Layer 4 of a small transformer language model trained on English Wikipedia (16 layers, counted from 0, width 128). Numbers have three digits each and are written without spaces.
A neuron's activation on a vector x is SiLU(gate . x + bias) times (in . x + bias), where the dot is the dot product.

Input weights of the MLP neurons that the questions are about. A number n stands for (n - 500) times 0.0023.
n13 gate (bias -0.098): 385445552580441442557522419514537359545509488368522391433474493470498529412521594538551488342466552522459452580322674519462528376637382613488571419557478477546445465473431514565450548513477497564422581442431456372641475483529385395609509498590529393498461461502361619624417421592538597507568408441486467515557510536457601676489557647626325445447538320444467620365599493575614407525439
n19 gate (bias -0.138): 505536349357547607473422568424513661583441514434498448478573328611555652560465581564649539612511518482514474492505541383525338590284311390567502444510571421452410472508554510495434542477594435591495563447524525478564592581645478700599544560552523432427406551428358538555513399480448603500450526491415461480505507519524387390502517578592573330495549676366607450566583455425536576405564
n144 gate (bias 0.040): 493534337600490675434346490427511587655635616457474406408539490535565469551503596475516360651539523404557403513500670497434601382489510338505559462288581502599490503418485399469422292526456578507471561513412521551729593666448404682647529495427498605557420377453460628475661493529576447528429535598376467516515706537468519611485517523502511657424578527455445428533533436563463555517535
n146 gate (bias -0.025): 506553381369494479503531413494481512698658444521301558246519567261302460626372691382558392523384396662518512410558420337588654464561494613527476370522413438446478675415540376357406577550422471447597451323447452427563497419457432415448650460558531590094585475512295325586645414428558465414531340468519520478465540403436578470408526524503535623582587536527455464500430488523440477253394
n171 gate (bias -0.006): 576528351687642550475460429497601558466580523532533644701484538607711507551500392412414445565449559562436531511428629476439526737541434492516347550605473479374376637483495472535400433485650545430463454467467345439386526620422329629428528562424532521446546404528490560585494469486684487460621380451449555393533511446487781344353439722429486462443411453521526461615526356494575527497503
n224 gate (bias -0.123): 493493549488549568625610522298546576508572235564527552591484436467385438574477386485558465497358422516346562371366472606546413406556601511428550449492561595349713349489559547580651448547441492500322387471493567541536475671461462478556603612538464558531485482602370434510503500307428507435555584446526546575679443399502511513530567558452524477445362405424730585510477534520535529439472
n233 gate (bias -0.023): 388469368606457592328401412350574351534748444615616487314651681554497506555726422571398449370698467608478537454494468526439401608442475387481419457302526487419571824413532541588450474660393548619467479516537449433624540408689553500394466405343637456631528576413635408434450491569519690847620554543458398450522646339512637391587469366541497608437608362392576619370580432486423446309580
n255 gate (bias -0.056): 557505469493495478393742495498315486547500664441474435510427512553366421381527522532578566592496596424378602548512486412626426659406429468374471474433378488498603484569460430540471442605332505442542668455560404535429391487525512421542486497442466522687638564317507485500508437380463620395555398486432440613526590376421463507572476433334550470519460597473605442544443629592474537416371
n259 gate (bias -0.087): 453529659573563604514536403503465517307530702446699515509365425618625545382612547518413346423694583423500517515409457527617494536407491644410374486146512526430637636509361529596439439569592548515590532295485400578369474346381559360482511531398280367442555571564462478529322400485632612521472538512524500654517454384500529539497514470269510573382661426423559585485302455418277413389590
n281 gate (bias -0.029): 390678615647500464531492460533570466506598421461677576555574487582622427669640468377530577500606261594454379474595497576364464354444583319478606540581497527316540547404475514529406511271559473573492404497722430444481712511429432387489503474630472533614650468535484623462546394729458580387534544387562505339462489419427449469470634525451527441518524445425580533522617464585713518426441
n289 gate (bias -0.010): 570529439380503607503568362578532514516673730398646744613580488708506729358564292370590605233522458454371416425558543525334560497505503606603479549516562471483497529569597380352509524603526635532557610488650354452527535435500521474403543580641306467469535407356541683420598464497394566399602570477623511489297294494515393569444614483357391608463428328326625538563409491536579463457436
n294 gate (bias -0.014): 532534370492562367500522545392475545466565592518642512486437520552440267525311500403484665553444546548489562524267429458465538477449511631562463575534690537336515518531568486691500547681674721389643693278671546662447415500461277506374274401600500575593475497583695596497451537545538466482484646607399621441554565500489707567557477424529488530492463356392567632390462358599482506558512
n306 gate (bias 0.013): 167428682616525458422439472542654277363526538464475536410404650218294579372516503399438535490432470517500400306552468530555435461562447368588484444418597373418563599436526437328541385500593555506537422387551316471432607390384630569653581500434503561510444359538318383522503306366477553615728497418507619613377417638418615451554707662632297394402353478704400557539562503333510362405340
n310 gate (bias -0.095): 490666430597566370539527528408444598539320533447470553388427631471427428525412574608536440654428588595623416543309515420547521492361368525500639550398497554680476553440364528560406594649545550526542568540433507508455434543478459405651510478663637365546637500539495590680385492427373482487562533533462478556474580533411376611613324533469545661510500422458403515550482428647337639652555
n311 gate (bias -0.047): 473574368543566424502532492444590588539399503603563610505511538443495435384559369497567335554444498639647434454674693376484664437531495398545567528483519324515417433376428433585628570554350348510612576568528473503611375446476565433529500408477532542668457486433500350552539438388417328535339548592557385500518376646474568521459669530584646378597508380431618542613550623451339550643548
n330 gate (bias -0.007): 546391524675505515465505665500476443513586348538605492443436507465595451425530417538313498422461486410510456443510727398475467600397406559561498548442678566505350429607475527612456385556678601348561524390627563487505423681369498493505493413492481537708379466510345518581526502446591433403495535599564448493520551391495591467510476523478298457354551505517552421493565432645458649536427
n347 gate (bias -0.177): 454377525324510467491375417180567487472470562410513483418626708020575484518271503426667639482460481455500494586550327347503523609512626475513572513580493383469459672434436425513497439503433493500447570712640401527573577407698520474490541551354494549531506507705376428281389366514477391497466592323629421549617347642326711547529281534249394456491458543377619366447316406453507497377363
n359 gate (bias 0.043): 548536411467377488484479279421490441487550548574540552473508467536472486524614548396652505419549461492531495404515590497493606632527545500455368430464439688339470570372664433491417707634462492526542472477658539453537488553638519507428780611531456459553550436474379429486413394421480460473576518502475468557426533502479555402488498706417638492419519432500605461551470455460647416304478
n372 gate (bias -0.159): 615537388409553519591421553447393525536469420454477519370547438410670480721655708594590405518487358475484514470473492652539461476524221477560622523508530486619451500633607589486453617507523595573484576603584616319466553394640531470606463598344581460554472609484493614507518479502456548529473490551502507405528556514435500514538433699500561453509606462488431432541490473476525455448510
n399 gate (bias -0.074): 407455461393417376555528549549578664279495365478472488418321380473510512511562562525576551403415464447596453401584440423498296532542445322522486612348452534580495453495470598535529542484432667406449436419495585470539502487628531490582451568576360595654694551447464495368474577437621561490445706464535507575514500512476666493541474553502388425484505527512593399395411575387505597456359
n513 gate (bias -0.162): 341503297438544477399446448457421847588258581408505448579623467545579572448540377529438375589578505662667508547624481419443434517547417567434492443536488774492523467500607573505536436444503595531513420441572660563466445476520612634448514342482609511620544453612466642553718582420523675451390588699453357568517459569442485302489517399418506372470539599489455598599569338487386446579480
n629 gate (bias -0.085): 559602386519458558354440336547488391589459426424614358644419598549691568434456489433516419428622462539423314440376481533482573454529401528265660500546413526355589518433627378613500559422455391514486455404639614526471787407628471531383483524385631615554644533614549431383610554449368363402421441492589445301480625438652578272454424536384580509319452589392483414558573376427567500445491
n633 gate (bias -0.182): 360447327627456452489645448285439530448656514480353384486556544497497548288451486448464440322414521559542458396465503380555491551542483583341427454278739388473570518701488436622525646468525482478462478432394396437503600468623649553587601494274594509644370559500556456660413517624439456523374612475403654405313585536381562511393467523537384365705494559474651492526569570466648389435408
n660 gate (bias -0.097): 430531655606488541613555423425593533413429486471488424577448547567440493557421434571515611464427523553550455420463532473422449607504495495456314507520538507552371503556443526594531554534404505469369414642706450507568422520512541438439458582355559495572319450460337422524282536435402488581539492549579667500578376472637633517531425627700332515447610471578582583582600500543434459611432
n687 gate (bias -0.086): 410510424347478444529308480423421544391363397343480412495726431538487527470456482441444536377530402442380530617586460369353492500460463442368500424616394410413450503489422487481542539488465516528539606537488545528487502407497545567580571537500488518471569508508389611684519462378601527479534358396240444351578479458495533503610373625538514513461522513676597276439587323382603403422613
n13 in (bias 0.037): 472516458370619592589504311589502524603702461554396531654505522534512548615618452470443387585487487555589556423542430446437516542598430577566434513397555552465443586425472409513383500528569540509441534567552426568477437464464575620392531493572461406562615517530543370566502509625448415658642441523498590436545517398640545430598385587456451616568545479400456571609610615574370509412458
n19 in (bias 0.002): 397571548451573573338520563644403615433443532483477519540510502449384491535486415282541523419513520648445473493576534483581474413390479238586609532438495581540565570448591332471491543480448540454576402505449621469332614490425546656590387362618471523539566522595449502435493477427609708464493543436382587604551435436473406438445498508441400519542436528493498525545637524503575560502457
n144 in (bias 0.067): 500707360520674583558544290411491492546511485604558445472394475513524518539404447422429440518616530362616358507550591625522634504408544507470578576403544555536390593471426471490443485542392528494602415487424530461619502458573515519559496511413436402553506437523462413447444492478396488496407518563542524524555524485506356396456490603534452555409512489470429544468411430424382441467574
n146 in (bias -0.118): 542379416498372583504538409412531496383562442523437576384386511500505489430463584573479520456374416530478594453491495410448427455568557442600564463526365360606346586436470509541559507420485531555436402477518447432545574540618456456676671472403587460330552491478496395398514513451598504594443462498472348529443498592616532548511513482516471657564613498396415407448398550371533408453379
n171 in (bias -0.048): 435598399545551433535531481510444582641604680450565281584559536435655628519360532528468390427475442466463456547665469541460634530603541406581562399582604394575597463500500461514615584463577473310479512675382526589535536562598453564571640456468502348515444583308500581650511478451363416413483612524433369484377523602627387505466512494465588626495611522560460495460379525572439462498631
n224 in (bias 0.082): 571410549526648538485526479555367579610472519335529522440413600570604410623530572541527454427645579709390508559434485581459508527453495541334465518480277656623464448489652604474471567673439459320552476601591551406631540489531430484514618506471372362407519534586422633543440290341635387500600212455570596472463570596420538451272463475519395517423455495424408352530423500371589433516478
n233 in (bias -0.058): 523479581440564661427419573473492484466391387668432670617586474556508532518577625589560444474547502475541426564540574470515401429455462447619541620570566618585500591495291512486443718543491589522584545525488427550407457244314471452532502490531498429614490413498570457425647403480552396417562443474658293550548437426436479401563605575527495430572405624512385386551438470489472558537404
n255 in (bias 0.005): 540630430461631546559377423529461377513603421561556480366440416478468603440542509561502435261478486463531408553515484522554534447458434536500555662525550414593386574637537562392547525509540547600447409540538586566403399575510502505583593615482505546527472658469395480619429364555547456522459441472498599377408468505479302261538603541505665562555547392422625593486461667535513594641583
n259 in (bias -0.009): 541571354569679517350470397547510374580458325578479550628653474471497491597584536517571595469453573482533559492579633615350576461507531448641514465490543524498468430459522376437519495511495484574512601766455473559409472677535462619549432229547530454608472482500534520495654368533431432353530443488560518516538485657607605468359455536648557445509517464376464416471456438497477553551419
n281 in (bias -0.044): 513591517424423502517596410541420515691548531409487729568533540554488584566586476569436412534496430728522337557442515495456569384481451556627616515553498449498619476550588547606533486479460483482610612479453451431500354573456379476541397502529555457399414479368606630446512460507558507486359539465556472397551554595467564569411456448434633593537529486507534469520479528633438593313532
n289 in (bias 0.072): 603584626421600618484557447612572515452543597518570505513484597437495540589713303368574407351502392464374571537459539619414452548479458484571547519572382574429443618455587520450566482526366441498488556669604427515546495508583351458367490661646384477438534379483547610480590525440497629544398446475596572458559340456490407601423505583445280503629522423510505433497558661442385409365620
n294 in (bias -0.028): 543371526381495534536459377478426481423409571529403407685455446586401427417512481429520551523500504293481610485645449416590473432502385438551471641454563612661606561503456507440634586442449397548543523527493464427405519400443538507639558612536554452430470369543572543467535474440622547502614490444569470493614500476469477357621486398502549606422488431461339412659609652349513619449317
n306 in (bias -0.046): 545473434474484475453520500595348329608594557461365385637426504527536441403603595656544525711508410481645661505484621566523591438504397594575523527529634550539571461442394384564554528653360460423456538614502561544442540531519502425551453617366465532567386596294482476539405477483498524547435515493604410547486495567561562614473493555590498581548569543569373468456465479475405546546519
n310 in (bias 0.104): 547400524456369388488471542456568473397456530482549687497455512470466563514580450420302528544528436656410428383417491466503842566584646601516440405589444623522430622639531407522413393481564404362444394345552464381567460519408414600428483471464476487640473349390533460407454520537487502448454454480492452545380364401490533528392637570449527526454591381543477523490533477691419379383330
n311 in (bias 0.020): 362525570576378474396487349728689385518474489520626520668586478540459519423579228549497617549529615547492547441596662441442624597482506589581424442403610691349471412407404419614547503436478307477595481394514511616560436479579610601367398423417441452515383310522455536503536460360404608500513579478694484537576500441436519486525517415660421236484467353511443308566587549402424484727387
n330 in (bias 0.029): 369505360396500594403435581473360583566565573448450535409605586517434690540389563412511525447598426572539507467513445322607520510427404564379478531390544444423530505534477456599619581419440590458542304482468535565448517554444637459525650546410633554449382644593326497468492681459616464566437651527373507475449401548575696527537403639433431541561459564500611637391472462527566458467540
n347 in (bias -0.149): 419437504521555504502491585459486496522498564364475455586662541555511533486381487450481500462442486557369462477491479492403604598502563560515598484439548433469456510613460625505392494478480379586484588550529497509481493607498409661502575408478500378489525440549549529562518388614464482421563512489502396512531473513513370440464374460487490466514441469572574425546470492469431463424506
n359 in (bias 0.035): 566535513575574435551656502488567492584418494542475612445608504488532507600574600394558518599460414394564513508562518514665536522406536409572409483498441539474470496376538488385481458522496492364479464526378543376524523451589486616516595539432450549449573443554492455580461498570548443488429424479445550436556579573492521427483538588649658474431527434437488496410480592554519580447522
n372 in (bias -0.001): 608522378407509484560444469468495559546574439544618447477406487591592414517428473648442416498557419483487642467410345563560532557444325502572439542396363410534512512613586693633531430517485468406422350427607539449484493559462529576405504387485543346547520469359538384394524532453555480558440519673610318578426479451476606514462498544450495430506504441537356556473505479550437515574445
n399 in (bias -0.037): 399399402502377561469538667481420536335524386429475577423425491495471409457435551488543430490465450468606475483567330442559552594366408609498437543488561579591546380569443549417511524614461679414379393388491573619623422578643630532512391483518434526464633542518477532370460526490562564548476447532611493639405377401583627488393459484620510469516525481535528416467403567360468625390550
n513 in (bias -0.037): 518641537477360463490519464381432475568549526473500442515486470474466454491482541567500649514508418396435619589594681527513577590540575439476515519549568548523410437396449401456609345449496512407529379486517407684540538505570465382560464527561467491493306521491441486541424535495469568390579448624459583585659432346474524518578374588463392362365481554498487465581491428544451458427460
n629 in (bias 0.017): 627416468584575539433539460585560425541533558585398685399475515442538574491601447671536461514546486630530498565608575511541594572419504514526491398411370483463507459530599477446652489445550472509521400402483500579493534475462515451419550614621606636437435455417551646483671491358452450518357650506509412452462442523521493533453626488465625516535546479454545517606511544571468451612443
n633 in (bias -0.107): 431606553460481633463512412585347510497503602430479497446543555618390622519291549417514574479418516585410478510452431350540495443582543516435424500654587493360551482354563483535449442449385524422521500503367570510639733592525388539558386487463521416559315649490453562549492488533462498424586466478434578408510698473478537620580355362441571475530584640426619524475637377590620446528623
n660 in (bias 0.043): 448364474348524511433528489418428576464527582636425532484528604286525564427424555570613439471638521502566419680534437498598507592640380519443560343431530524545541639401617637624493617500454563516538370539509494384468620411542511542445465588449483449330493507469431591502486473460552509544536531588486451531551608592520541561427423523430500477474657536538507453525539489468590455395559
n687 in (bias 0.119): 464439385445509388469520502486439539612541601522395468510651454426613620479519577604572514557671504728538495527476540591596524433397540492437538507417490370662539569482556453548619554464320462427452354574542489481584565525411514523570576554377644519601454535578464398474477405527595445478365625509380548409324475467572291577469502511362490525577505583526512417505469488418300466548420

Each question shows a token from some text and the vector x that enters the MLP there. A number n stands for (n - 500) times 0.0075.

" series": 625386544366594736594537571552559429562777612583807436356462354556317538453430631465367447523441625643598306455599304371514470576434597625707373423341407465669311305504266475782669653353582282540544295837495585466269534492655452624590496721383685645644703457584674677579522474524507508384651245535318612763537551442461429780500576543592574403655384560572412534425466148459502666243537
The neuron with the highest activation: n311

" Fel": 721323612316577636702503613588638622618737434602697405281419355487297498359490521512468330551523511669413265531606494385340633476519556580543383543410541555552413325381375424725637617365597253531673378747509676595193589475723473581549651693319620669587643374660747692404427426678551608345583311692439687699556516348494486751529573450645609293532433625568301625497384188496490534290429
The neuron with the highest activation: n255

" exhib": 678341548479686738616584557670644555573796540607726550418410339456300657385382575480313398409502564738552417476670467326456571550441585590590359569373437486599274255584299502701602656245554300509536475811510606351226608442643392602661452639407810697607562473597707638465469458540462510281569277453331657718489538415549514773535550421585569376517451528585379533483455112481562663302553
Which two neurons fire most, strongest first? n633, n171

"ma": 595248626512582696582524552547607512612735521580802390331561238567400564371440517584457362494498593718476294499573378429398539469475547636667375607431395539539366381459212529694703688296540270457635345758474640447219566464732455584423446684402672668607628400604610592470471438429539558340744283735408742732500577413537518721518597570523643446549490481602259591445387189630479690232591
Which neuron fires most, and how strongly? n171, at about 0.58

" Iraq": 613429571409637787475642541598569411615761623698805389302509320568310579342505470671452508390517365658379372564504359310414601422509491675575355540355401638684447217516285455679704552478524340533524405852523724506270568499759418568465466700407674630708599352567751624579465458625548584400709312573368637651507479461546488696458614573596550301611396622526418536457329252581410709262495
Which three neurons fire most, strongest first? n255, n289, n233

" (": 654335522369611673591481639438614520540800437552751333326530473481314597262519689576487494612329615637492300471605399392360642540413605679718316533373405559622431274515313367711715615243516297525706458875565671493325594449623331481559417695382777648705735472647667639508560499505553595409686296550410609717524534496476493651430440521616601385498412391636422517449467247614493631307629
The neuron with the highest activation: n347

" |": 635340547304662675636459533549686498597788524573812384293545478512293592322479584499455463601422513673521359394590366384346623563467738711684336511308403530658350295511255446712722594257529357494695428883529596569335503500649388597586470743476695649654698436739597648474527367529541641323673311589411577686521482530473462656484498561562603382546395439648421522496438253504567722322591
Which neuron fires most, and how strongly? n347, at about 3.7

"atic": 568376579487596771596532442682542416482614560626732366398486371428360554351494524542427340512471622746465397336651344416343454527426536628564340518408339528621300249522217505645742592275460297614751372825483606442285502467667508545389487689482689669632580433591599693526499465621603621428604319658334596792483550394576400711485507460566547380504431491510265677456427027567509628257578
The neuron with the highest activation: n259

" 2002": 742335508374664677688490500535572376553741604557877463338534363480305493381532556573442526543386580656504302477622415317351548487519584642604341510408470486709363218507257442754619625280521331455612334773490569478359669520661364585511495721435631621713683509584663633505479528553624601292690282501371635685571482572452390773410538543496599327547417403724284582455445247443611676261554
Which two neurons fire most, strongest first? n171, n629

" their": 733299521436618802627494512539660498557796528503776490382394501519359608305527554515397404555473541701408394436612364397376609508462611558608329494450441573705431247494168406687669617321457338519678285784534641439325536461701530574576438792450717620716650468684662682433567531532518649311657258569405667732570487406491430701452483522572606422434451591489346562409515208508505660238625
Which neuron fires most, and how strongly? n144, at about 0.37

" They": 693421571372648715574558542560657569571813536581707415310408425580296557402470612556417335502477480642566303558577310346443608540460664555592351424503333487645489266428181438775653671410483270475621317823437629468208523526752506584567445651492758610699676457637726667545480545538521610438806328669402607662521515381439417704566616595658545373476494578494336596442420259520510674296513
The neuron with the highest activation: n233

".": 613370620336541651601536553610760502561806502499701445277524401582322620347478553499414395553392501728488393475593385468359564502511603673634293542396410512710342301541263483729726659367493249475655394858484660528245467460659417582541506657395697624705597361658638645545562415514530674362705274699333587704465449504536468621521608589603581390542420405623399549405485182373542728261610
Which neuron fires most, and how strongly? n687, at about 0.49

" published": 687342562468618653645491513661602432543767569587778447304506342505272577400389589491334336569474527668564411510678434388415526514429591651674446442382398559616376225521263393673591585239538330548572391818507626519242541468667379503603559775535766599667654395569624659510543483558576545399594181524276659725543547553450443755443470432583662348575464507537358472438482123458556645247650
Which neuron fires most, and how strongly? n311, at about 0.25

" 1": 671336540308691697598553602537619365627779572509773401364498377550323615364403535496397509537354534723571342445587336360425607526439616692716403591353396484747401232464313474718690581301611408609686360839556556651366625505667410583559491810393691641650638447671744661467473561550632553356752300546391668658536464448393442600481583496549573391525497447668358584482437267420487676304518
The neuron with the highest activation: n294

" first": 686233562406493665656517526588575366572788603500814442352463324517335696332526558534424439522443517740521454477585399451450477580560573640682314456416372605750423232472292399773673653298473315511632383795549559620293595448614433613566469803393656584656665498665643651415567607570605537320609345594432771657569495408419408772469542448615630380554411556580401525539441211533504570200606
Which neuron fires most, and how strongly? n144, at about 0.37

" appointed": 613391594373673670605533469664659527642713568570775495209520321505419610394450551497361409561455370600484294398743403436498530523540647641729407492446355559552405231602297399769667651255386350484568409742472594604274542503630506520565557752472745582640600442575664669504468539557613650323671232640312692669514573501426425761457496484604605335533533508477458558529438098422546695252594
The neuron with the highest activation: n281

" the": 659407565352643783598563532609671514573728456509751488288401409498414636287493636545446399591483510640490298369625281372379529493503675625677290517484387562590451252481258480755708684379503284474635327821592619489315523497749505635563413764445659679727647474677686635508532496531577602389693272689370697667542625487495471728472491499587555355459443626560407603486486198500507624328547
The neuron with the highest activation: n399

" Bag": 637327514369619621629645570472551528654743530583771379457500384562227596297507485571463447499411487743298263493539440353436512516383587696708345407321378651643435265438280455669755532318489306532652520843503692547305708580673564467491476725429551532701564429572660760417412467582550548427609219567401580739522650496423485682540436554536630329666437462597384715465319276476518565222500
Which two neurons fire most, strongest first? n224, n633

"ited": 604343587401622653550513469736615431528754533601728441328499284547349579360425549477353415663431514638544316435590312400466542513434649632715330439442335542559304245505202440718623651365477318545668448784521688483291535479672449562531569699492746585677550501718702580483534541555565564389606271696286666639476543524449469781492545527584563279525514525538341537522469089554504689216600
The neuron with the highest activation: n255

"ram": 573316548369502754555438554546621509616714567624754347442455237511453545270466476554542337498404533685400356512590382422396488438460602717639468542334379565584336196433259539681651635374511312463582379798441623436264521469726575575425520813446698635588610381589732710486420427595473507378741236693391617697484584350445490799498588599555594468503387510554269618405461245611492691281517
The neuron with the highest activation: n13

"rib": 739227659472631623581450418685604470500740546579789333462490414539243608334463655551501468519431609687515360567642476465376559443422620600650269456447433503605331286483225444683657601306501347503621359806561718513219567485680491606493616807458787574681540543633573657442431460559500546451592258586295560681547571497615438732409577461520606402610426448748329527473487235521518628202596
Which neuron fires most, and how strongly? n687, at about 1.3

"S": 741308569407682692667479625554666467582823489581797373295448427561251566359467572624416424390345605659566294450604331440389591527524575595642306639354422557647402309528200446638714652232544371636585394877569720506376603568651526577526451715533587581644605419728678533453519452520634581387718296582335532588484524574566424710508568566566645393535419457657380598387423248557484580283627
Which two neurons fire most, strongest first? n311, n281

"ss": 753348690507545622696502503508548435527735529460791427424527343581296643442442657553371444474402657657481313463654322437425487423322587597667281601330424577567330338511301409647742629342550329581748505844515631618263539540784472665468509771445662677612660428629721550390451469547559601406629317726331603637491551469540462743487542545527652360549436436662315507466466255543540748327609
The neuron with the highest activation: n294

" exc": 536359594366541739609558616690661400535800650501695449386335502522311683450566549356413328500575481719521332550556485462442586555507547612630292445445373510620363270516298518556762613326491297589497450816516636529131690493682453586630465663361796771684621481619662587460429468561636502338671309630300678724503530429571538609512547466626493362536485449563319523443397229491496688219637
The neuron with the highest activation: n306

" 1992": 713362458307681671610506488583512417551698605616751493351515288484330522394512536542401489565494523620520234428628426340297496528570603676615323527449392464739389233508221475812642638388518273452611375805468577453272584567627332518507512685364720680660653459587670663599439523544642566273681306573342667671485521518436450749498571537515570279589385499588358574482453220450570676228581
Which neuron fires most, and how strongly? n687, at about 0.95

" 2005": 689391470342661675694589570547553364558771539619822462353473326489335518330514527574420432587447541614534318456574426271336474539558572631623334504436476506713372203484261492770599620300480265454646407812434597453337670521625359551526468728397641653676678493560644645557491533528646588277683239580434614687509501512455408785395542541506605370586389469630331623492457252446662677220559
The neuron with the highest activation: n171

"on": 623235531483583681623593512533681410611734597537831427336480313563332591353384630542322390547404619700472400419586315431405522495414585640685364560334426580665306274468279476618686679313469222460741357855482560531343571497718511657437496819382598615706586442628696612469549516489575621410655313710457602574445501462463433720467561539557655372566464462576406590432480240594532702243564
Which neuron fires most, and how strongly? n513, at about 0.19

"-": 651226545437587656657515533497607390674783512525791401324446466491283653350525562512459416620447589632484372497562367426385653472423584656692273605366474500619388238528183475633709648303575387544747393844530598569350591466675402564521473797452638538622624418689700683440564494542607637318680274549370574804478496526497456754493415577550576342558427391691442539431465268495473664296569
Which three neurons fire most, strongest first? n347, n19, n633

"\n\n": 622381551399565717654530559541631546605766452547731459278503442547330590344452609521518363504382488657595337439598420433403544470519659765625359452373392460638387241512251460835683604324432224457687461875478685469249463528664440627509451658423750595695641352678705636570584515521560585366738302613381668685459483512472472656509501582640610296511468464646429567397450258443537701295585
The neuron with the highest activation: n311

" i": 675328602399573732661505625584707506701800487594709403391489413520364634386369604689436336481553579711568314493544390444450566446419579733785375544388429541604441263474270542680695648276578297536591261880477571493246656462639444552519400592446729693693679446622535599493435471580658604351688294634310662725576526411496511644538498516650529384552589457487369584445397287544514620264567
Which two neurons fire most, strongest first? n13, n660

"ally": 524334636410588712526529446591638501606743580552727337359413350524334579326499656512399397511449428631587391443473292410355566549495538623751299509492344466697402257474189473707651705403441208437700399840583589475276616421611464607501515738496719723591601446582697645497535471478568684460732345737387637654501519421429485721510644541586564334519472507578333646531451167477458704316590
Which two neurons fire most, strongest first? n306, n660

"ative": 582283544386565693552468460665578441534757571606750395361516269502397647332471596518333412588510502609488368337592268415352513480454595671663332499356310579596347266535239450716738619376466268549655400880479695470295551491618511504405532716544644617683617474601655706503485515566572530374695344571366562676507485370529370787596533462629535349570457524475343617408478162438401699203542
Which two neurons fire most, strongest first? n687, n359

" between": 642404589249616659636541450635613506641704542617707482402386480545324684286401641561369384646385521659515320530676360399444482593500632681685295461448423575581408291521257432712633522382415375487650317914550637457258594452599489625502514739402728662746648461637756758491525428547622636446721278641434607694575463542452450656420612460674553390538408511525445532409552158494450605336560
The neuron with the highest activation: n660

"ab": 722311575432570694595471491466681474585781610493804458491410352532350563350474538596415484465338606726434344466568362490380503470403656619639342583363455575614353190519191510631729628272449357551700511827471633548246658395647540610413400687464590647650564538658702692423410577576549588453685270593298615595522614498571465667590554595513583371622486423660279595505407298567481707155535
Which neuron fires most, and how strongly? n294, at about 0.71

" on": 697381607366657704583577589623598472534755538591708457362397468510356639279400622498372332659374527714543305464635348456457504535560540681704266475413377553535354277540277484627617513396463279564670430850535651520228503498703530677550450759399777685685664364604685636522495437584618661452715306669362725694557541546416527714515517539598590364505345535527414484400480200519537635344544
The neuron with the highest activation: n306

" \"": 665345521369594754599567616601589414589780423528744341342464474517312555274434570518513424560466500639511296502658412456395642525433563649812396458368426533536458291566336464765791621306501224499631363832586648434298495443648441537551487720361747705704694390646733638542567475539475600412733353637306637687493561495484503734504539601622547365464454508485388575476520204468505597273600
Which two neurons fire most, strongest first? n629, n372

" Ku": 613406547327551664627561630546566567603753575625734391352382293640365594285500489630514386478602519756399192463504449394294590403512579674701359502413475615593468328423306554709636500351507285546580377864451598453272560598710431493526424587380630608616622382608748721469507376531580585423724255654290792693615543422492489677572610523553493282565476554564327672480351281491445605243538
Which neuron fires most, and how strongly? n359, at about 0.48

"ria": 612389603482673729493514534621741505625727533566722354388420310578316556380483526576360355421514602702451330493531396475361493599513664636632439590366330522584386314444198468707632633333471249506685349805469612403246546475688380633407403703409716621649534444603694699565481520552596689508632274688460623678433483404543512653493588517492612387550469625543262563443326158576472693182541
The neuron with the highest activation: n233

" local": 632325653357601756515526472624561456595711509597689430317451356493332643295539533559354384519531501634401323401594332411383487683483533683610343511433367640623409291469239374691677612363462280583537327822474645531295511612611533556534418758400772731656525423599694653490591541514617567365647322629333625761534539465453395811576515479627621417525394580534408644482408208455453737230549
Which three neurons fire most, strongest first? n359, n171, n372

"le": 677203509385600549631504524511631458641764525549807428374504350586341604378451588492333419504354620684510338463606292432340488461455558604772390628386340532533407301439183377657661712320541300421666312826520676452293608455706494644381483783413662591652612461627786631471489508542581589364638308655463640601478548343459464719573610504593527372614415447585381591455440217572495649352577
The neuron with the highest activation: n294